Layer 6 of a small transformer language model trained on English Wikipedia (9 layers, counted from 0, width 64).
A neuron's activation on a vector x is GELU(weights . x), where the dot is the dot product.

Input weights of the MLP neurons that the questions are about. A number n stands for n times 0.0087.
n23: 13 45 -22 22 -24 -38 27 2 2 48 17 -28 11 12 -9 -35 24 -4 8 27 4 -7 -16 0 42 66 38 -28 -12 26 59 -5 34 -30 11 8 -4 -15 -7 -38 36 21 -32 4 -34 -14 -12 -26 32 -18 25 -11 20 24 -2 -18 -56 -7 -45 -11 32 -67 -6 -22
n37: 26 -1 -28 70 -28 12 3 -71 43 0 -25 -30 -12 21 3 0 -4 -35 48 -2 -52 50 55 -3 52 56 11 -5 15 23 -8 0 -27 -3 -21 -38 7 -20 -74 -38 3 36 -17 -18 5 -19 -33 57 -15 -9 41 52 37 32 0 16 -32 -42 -1 -13 12 -41 -1 -37
n44: 38 37 -33 -22 -28 -18 33 11 8 32 6 -34 2 28 -5 17 -36 -1 51 -27 80 -20 -9 31 -4 29 -5 10 -19 58 6 37 -23 -19 -5 -18 -8 -11 -9 3 33 6 -28 -18 -39 -35 -40 30 14 -29 -7 -15 20 -32 3 14 -37 25 -7 1 -47 52 14 -15
n72: -32 -24 -12 38 33 -10 30 -20 -34 23 32 -47 -20 11 -19 14 26 36 -10 -71 -66 6 63 46 4 73 -36 9 -40 43 23 -13 13 13 -23 17 27 -57 -13 63 35 33 -17 -22 -7 -11 -24 71 9 2 30 18 -9 -27 -62 -1 34 -3 57 -47 -14 -68 17 -45
n97: 3 5 -21 28 -67 26 10 -21 -38 -37 50 -19 32 -18 -23 54 13 -2 15 7 -63 15 0 -46 1 -1 20 -29 74 -1 -19 -52 -41 16 -10 -19 18 16 -10 42 -38 -22 28 -4 24 30 -25 37 -78 1 -10 1 -1 36 -60 -9 25 30 28 25 -6 6 10 54
n109: 10 -1 -7 38 -2 -57 -24 -42 20 43 -39 41 10 -51 -17 29 -79 4 63 -18 -35 37 16 -65 19 18 -87 19 8 14 7 27 -45 -18 -20 -22 13 -46 37 9 75 -40 27 11 -2 6 41 -4 46 -24 -37 4 4 18 -19 -16 -2 5 -18 -12 28 -51 47 7
n110: 23 16 28 -43 -8 -18 45 -20 4 5 3 -13 48 5 -14 -22 27 1 -5 -70 -31 14 6 -43 2 6 10 33 6 -50 25 -7 -1 16 9 -27 -4 20 -13 -2 1 8 7 52 -18 6 -1 28 -12 -21 -10 -7 1 1 -57 -13 -5 48 41 -32 32 26 26 4
n148: 0 -5 9 -24 31 -32 -1 -13 5 -17 9 34 -1 -60 -23 36 -45 -21 1 -1 -6 -24 30 22 -37 -7 12 -5 -3 -5 4 -6 0 -15 26 46 -10 -13 -24 30 36 -12 -22 11 26 11 10 10 24 0 -11 3 20 -33 -1 -30 5 -13 27 -19 2 -31 20 73
n150: -20 9 -7 7 -55 -44 -41 -49 -15 -14 27 -2 -23 -14 -27 -9 18 -13 5 -49 -6 -40 5 -9 -16 10 40 44 -25 -20 42 20 -18 10 24 -8 46 -36 26 -44 -42 -6 15 -46 -43 32 12 28 -19 64 5 -10 64 60 3 19 -9 0 36 40 5 -9 18 13
n152: 21 9 46 -29 52 11 4 -17 28 -25 -19 -4 3 -22 -40 -2 -4 28 13 40 -25 -10 -2 17 -12 29 18 -7 41 -20 10 -4 -40 -2 -10 -51 -13 23 33 -50 -10 -15 -31 -5 43 -29 0 -17 45 5 24 14 -14 -4 -7 4 4 22 -18 1 -3 37 -27 2
n160: 8 42 0 37 -13 -4 10 -7 -25 51 5 23 -27 0 5 -2 -11 -43 57 -33 10 -18 64 -5 -56 35 37 11 33 5 29 29 -68 -24 -48 -14 28 -5 26 19 -15 -15 1 -33 3 -5 -4 -9 17 -14 28 55 23 -48 41 -61 -9 -27 3 -21 7 -94 26 -13
n173: -32 9 1 18 8 -31 9 61 -28 -14 -20 25 -38 -8 -5 38 -9 34 -31 -43 17 3 49 37 20 35 -70 22 -36 -11 -32 -42 -38 -7 38 -41 49 -19 -11 34 27 -3 -6 -6 -28 27 -21 -5 -43 -18 21 34 20 2 -32 7 -13 21 28 -15 42 -7 9 1
n179: 22 44 -10 57 2 26 -41 -2 20 -17 -61 -15 0 -2 -11 -25 29 -19 9 -34 -37 23 31 -24 -14 23 29 8 -22 2 -34 21 7 37 14 37 -4 2 -30 29 -2 -24 -21 -37 24 91 -4 15 -7 23 4 15 -12 43 10 -19 8 14 -28 -3 9 -41 -4 -47
n186: 22 -26 -2 25 -4 -53 28 26 10 34 0 -18 -20 -3 -6 -14 15 59 -35 -17 5 13 -25 8 1 0 -12 16 -32 7 -17 16 -2 -38 -51 -27 13 -26 18 -3 1 -23 -20 -38 24 19 24 4 7 -12 4 45 33 26 18 22 12 16 -11 8 5 -34 -2 -13
n200: -22 19 -58 10 47 14 15 46 36 66 20 46 -11 -6 -8 11 -36 -68 -6 9 -47 -13 -1 13 18 -2 32 17 0 42 25 -62 -20 3 24 16 -15 8 -16 -25 -42 -19 0 -21 59 -12 58 -43 -41 18 -35 -24 48 -8 2 -24 -24 7 -17 17 -11 23 8 -11
n204: 36 30 22 -21 36 -6 17 19 -16 32 -3 9 -5 12 -20 -25 -25 6 -21 16 -28 40 0 -31 1 23 -24 42 48 21 -25 -26 19 22 11 -41 -4 -15 -15 -8 4 -32 -20 28 -24 -32 -41 4 19 -12 -8 18 -8 17 -26 31 -41 37 -9 -9 4 -28 30 -9
n216: -67 -4 6 28 54 -30 8 27 32 9 -25 16 -28 5 -26 14 35 1 18 -6 41 -24 5 12 -12 -32 -4 -9 -12 -54 -61 -4 33 7 -64 -31 -46 -8 31 -28 17 8 5 17 33 28 -9 10 8 1 14 8 -6 -13 -11 23 36 2 -2 -14 -9 5 40 32

Each question shows a token from some text and the vector x that enters the MLP there. A number n stands for n times 0.037.

"-": 10 41 41 -8 5 6 -11 -29 -15 5 -14 -2 25 -3 29 29 -13 20 3 0 -25 47 66 -33 43 29 11 -32 -11 2 -80 -5 16 -44 -17 31 20 -3 11 -52 -15 -11 -45 1 -53 -3 57 32 -2 -8 -41 -30 -9 -18 31 -2 -8 -23 5 10 -7 6 2 30
Which neuron lights up most? n109

" deliver": -7 42 47 -31 -5 52 -39 5 -43 0 -22 13 11 22 33 6 -12 29 -31 6 -12 55 21 -48 10 29 35 -42 -16 -11 -27 40 -6 -8 17 30 -9 16 34 -45 -12 -17 -19 -2 -43 -14 36 43 -23 3 -14 -47 -19 -14 -11 -22 6 -18 11 -28 -2 6 6 64
Which neuron lights up most? n110

" Don": 15 13 32 -36 36 -5 -23 4 -25 18 -37 15 4 28 17 32 12 35 -33 -6 0 44 29 -50 20 26 24 -23 -3 -18 -48 35 13 -66 -6 30 -6 7 37 -46 -19 -19 -3 -31 -31 -11 17 12 -8 12 -86 -30 -5 -28 31 -2 36 7 2 -5 -14 24 9 40
Which two neurons fire most, strongest first? n216, n109

"ing": -9 40 46 -27 15 27 -3 2 -35 -7 -31 10 3 18 52 16 9 -3 -50 24 -25 51 50 -23 18 29 33 -10 -16 19 -16 47 18 -33 -13 25 -16 16 26 -59 -19 -10 -9 -7 -59 -30 37 22 11 13 -18 -46 -28 10 22 -42 -15 -17 -14 -16 -16 -19 1 33
Which neuron lights up most? n23

" sign": -6 34 51 -50 -3 51 -36 16 -18 6 -24 3 17 26 19 28 29 29 -41 1 -8 43 39 -34 10 1 65 -38 -7 1 -45 26 5 -26 -1 6 0 14 7 -58 -7 -26 -12 -16 -69 -17 20 29 -11 6 -31 -22 -30 -4 28 -15 4 15 0 -25 -11 23 -4 50
Which three neurons fire most, strongest first? n110, n152, n204

" de": 13 44 24 -25 -21 34 -28 26 -32 23 -39 -6 16 24 55 10 -16 38 -15 1 -12 41 35 -24 17 4 28 -23 -26 -5 -54 27 44 -51 -23 0 -29 3 23 -44 -27 -2 -8 -23 -29 19 44 25 -25 0 -41 -37 5 -13 40 -23 33 -22 8 -9 -19 -5 8 50
Which neuron fires most, and how strongly? n179, at about 1.1

" with": -6 42 46 -10 16 41 -22 -7 -22 -12 -2 30 19 15 11 11 -7 18 -24 2 -13 55 40 -13 28 38 22 -33 -22 -3 -38 6 -3 -9 -4 24 -11 -12 42 -49 -32 -11 -54 -11 -41 -40 63 25 6 -3 -37 -51 -6 7 10 -38 -3 -35 9 -3 -9 25 11 38
Which three neurons fire most, strongest first? n152, n200, n148

"ans": 5 53 31 -12 14 8 -7 45 -13 10 -36 -5 1 43 32 18 20 13 -29 12 -36 85 16 -40 23 17 45 -24 -11 -3 -23 19 -3 -32 0 10 -10 2 31 -41 -19 -21 14 -11 -54 -34 25 29 -5 -5 -47 -49 -7 11 21 -39 -16 -8 14 -9 -24 -5 -24 41
Which neuron fires most, and how strongly? n204, at about 1.6

" The": 7 32 24 -21 17 19 -12 18 -27 -23 -15 7 -3 13 24 32 13 39 -20 -6 -11 48 62 -4 58 34 17 -6 -5 1 -74 9 7 -33 18 29 4 -3 4 -47 -21 5 -34 -14 -36 -16 50 31 -3 -16 -63 -49 -20 -25 14 -6 13 -26 5 -31 -27 -4 0 43
Which three neurons fire most, strongest first? n173, n148, n72

" El": 10 14 27 -22 12 15 -37 9 -43 9 -25 23 7 36 27 25 10 53 -25 11 3 58 49 -9 38 -9 33 -32 -19 -9 -56 14 27 -52 -14 27 -21 -7 25 -57 -19 -5 -19 -24 -45 -10 34 7 -6 4 -52 -1 -10 -8 10 -18 15 -18 19 5 -51 -1 12 52
Which neuron lights up most? n216

"ant": 11 22 34 -22 20 13 -5 22 -19 11 -38 -12 8 58 23 28 9 17 -39 13 5 20 31 -45 25 53 19 -3 -13 -12 -47 56 4 -65 -8 26 -20 -6 24 -47 -9 -18 26 -23 -48 6 20 26 -2 11 -52 -44 -21 -34 18 -22 18 -10 8 -30 -10 15 -22 44
Which three neurons fire most, strongest first? n44, n216, n110

"J": 5 1 45 -30 16 6 5 33 -20 16 -29 3 14 16 29 29 31 25 -59 15 10 32 52 -35 46 30 17 -31 -15 -21 -56 49 -6 -48 -24 17 10 4 0 -42 -24 -19 2 -14 -49 -5 20 5 -11 8 -45 -39 1 -12 31 -9 18 -24 33 18 -12 -25 -34 48
Which two neurons fire most, strongest first? n186, n173

" for": -20 25 41 -32 -4 56 -10 11 -16 9 -17 -7 15 42 17 24 6 13 -47 23 -3 47 35 -39 38 38 22 -23 -13 -3 -31 31 8 -46 -14 -2 -12 15 48 -68 -19 3 -45 -1 -35 -24 38 23 -7 -1 -51 -34 -11 -3 16 -28 0 -27 3 -1 -7 11 2 37
Which neuron fires most, and how strongly? n152, at about 1.3

"\n": -4 26 59 12 3 11 -19 -15 -21 0 13 22 15 4 31 21 18 34 -14 -3 -15 41 44 -22 4 42 7 -42 -25 16 -64 -13 8 -27 -7 29 11 -17 28 -42 -28 -7 -56 -7 -52 -8 55 31 -9 -25 -31 -42 -26 -2 37 -5 -11 -35 34 4 -17 32 2 13
Which two neurons fire most, strongest first? n72, n150

" on": -31 23 45 -14 -2 41 -23 14 -26 -14 -22 0 26 26 38 20 6 10 -50 1 -8 53 47 -21 33 12 10 -15 -14 -4 -47 28 28 -24 -9 6 -1 8 31 -50 -35 -5 -27 13 -64 -16 25 42 -11 -6 -47 -41 11 -9 35 -31 19 -33 -1 -10 -9 0 15 49
Which neuron lights up most? n110

" pre": -4 11 41 -15 -27 1 -18 15 -29 -17 -10 17 8 19 40 29 -10 32 -26 34 -32 61 49 -39 16 17 18 -40 0 1 -23 11 31 -63 -3 33 -39 19 14 -32 -14 -1 -31 -6 -46 -8 33 32 -26 25 -46 -30 -12 -17 21 -22 9 -30 26 15 -37 17 19 42
Which neuron fires most, and how strongly? n97, at about 1.6

" was": -20 37 57 -28 -4 24 -35 9 3 -18 -21 26 0 8 15 13 0 14 -18 -8 -12 80 30 -12 11 27 15 -31 5 0 -24 13 23 -43 8 16 -5 -12 28 -63 -11 11 -47 0 -67 -11 26 44 -22 21 -31 -45 -22 -17 28 -10 -9 -15 18 -8 -25 29 7 44
Which neuron lights up most? n150

"erm": 1 25 30 -18 8 34 -18 12 -15 -10 -21 28 29 -1 53 7 2 57 -3 -9 0 34 24 -29 22 43 43 -48 -33 -1 -69 11 13 -23 11 21 -6 -32 35 -43 -25 -35 -19 -20 -48 -17 37 25 -15 17 -23 -46 -24 10 23 -15 -23 -17 41 -5 -15 23 -9 14
Which two neurons fire most, strongest first? n179, n150

" 19": -1 48 51 -4 13 15 -10 -2 -11 1 8 17 -2 12 27 6 -8 0 -33 25 -6 48 67 -33 23 13 28 -27 -24 -7 -59 -6 12 -54 4 29 4 -11 -8 -44 13 18 -26 -14 -62 -5 57 25 -15 -9 -57 -37 -23 0 27 1 1 -34 17 -12 -11 -4 -8 55
Which neuron fires most, and how strongly? n148, at about 1.7

" in": -14 22 37 13 5 30 3 3 -6 -16 -14 23 11 -5 29 17 2 15 -19 -2 -16 49 56 -15 32 32 19 -49 -37 2 -58 2 24 -22 -5 17 -14 -14 38 -37 -41 1 -44 2 -56 -15 46 29 1 3 -27 -40 0 2 8 -23 -14 -65 23 -2 -10 13 31 40
Which neuron lights up most? n37

" lead": -21 16 67 -38 17 56 -14 -14 -34 -7 -25 -9 6 14 28 12 -3 15 -32 7 -10 61 24 -36 29 19 54 -27 -24 -13 -16 30 -8 -24 -9 27 -18 26 29 -31 3 -20 -37 1 -48 -16 46 15 1 -9 -28 -56 -7 -1 22 -44 -3 -18 12 -17 2 15 27 41
Which three neurons fire most, strongest first? n110, n152, n148

"s": -9 32 40 -38 8 44 -23 8 0 12 -18 7 -3 46 16 8 0 25 -36 14 -7 54 25 -47 17 40 41 -29 -18 22 -10 29 24 -46 -5 8 -3 0 29 -70 -9 -8 -8 -7 -26 -58 26 34 10 2 -39 -38 -46 5 33 -13 -29 -8 -8 2 -10 7 -35 35
Which neuron lights up most? n23

" him": -28 50 53 -18 11 36 -14 17 -36 -14 -35 17 -9 17 19 14 -3 22 -10 -7 -16 71 4 -35 19 27 23 -24 -14 -21 -19 37 3 -50 -4 36 -17 -5 36 -42 -9 -2 -27 3 -28 -45 45 40 0 8 -53 -40 -2 -9 29 -41 8 -18 1 -12 5 1 15 45
Which neuron lights up most? n109

"off": 0 28 38 -5 15 18 -20 21 -12 -3 -31 -11 7 15 38 -1 18 33 -32 13 -2 49 37 -26 27 38 27 -26 -26 2 -70 25 18 -39 4 31 -28 1 34 -31 -15 -20 -3 -20 -67 -30 26 35 -2 15 -52 -64 -26 -9 34 -1 -19 -11 16 -6 2 31 -13 19
Which three neurons fire most, strongest first? n179, n204, n44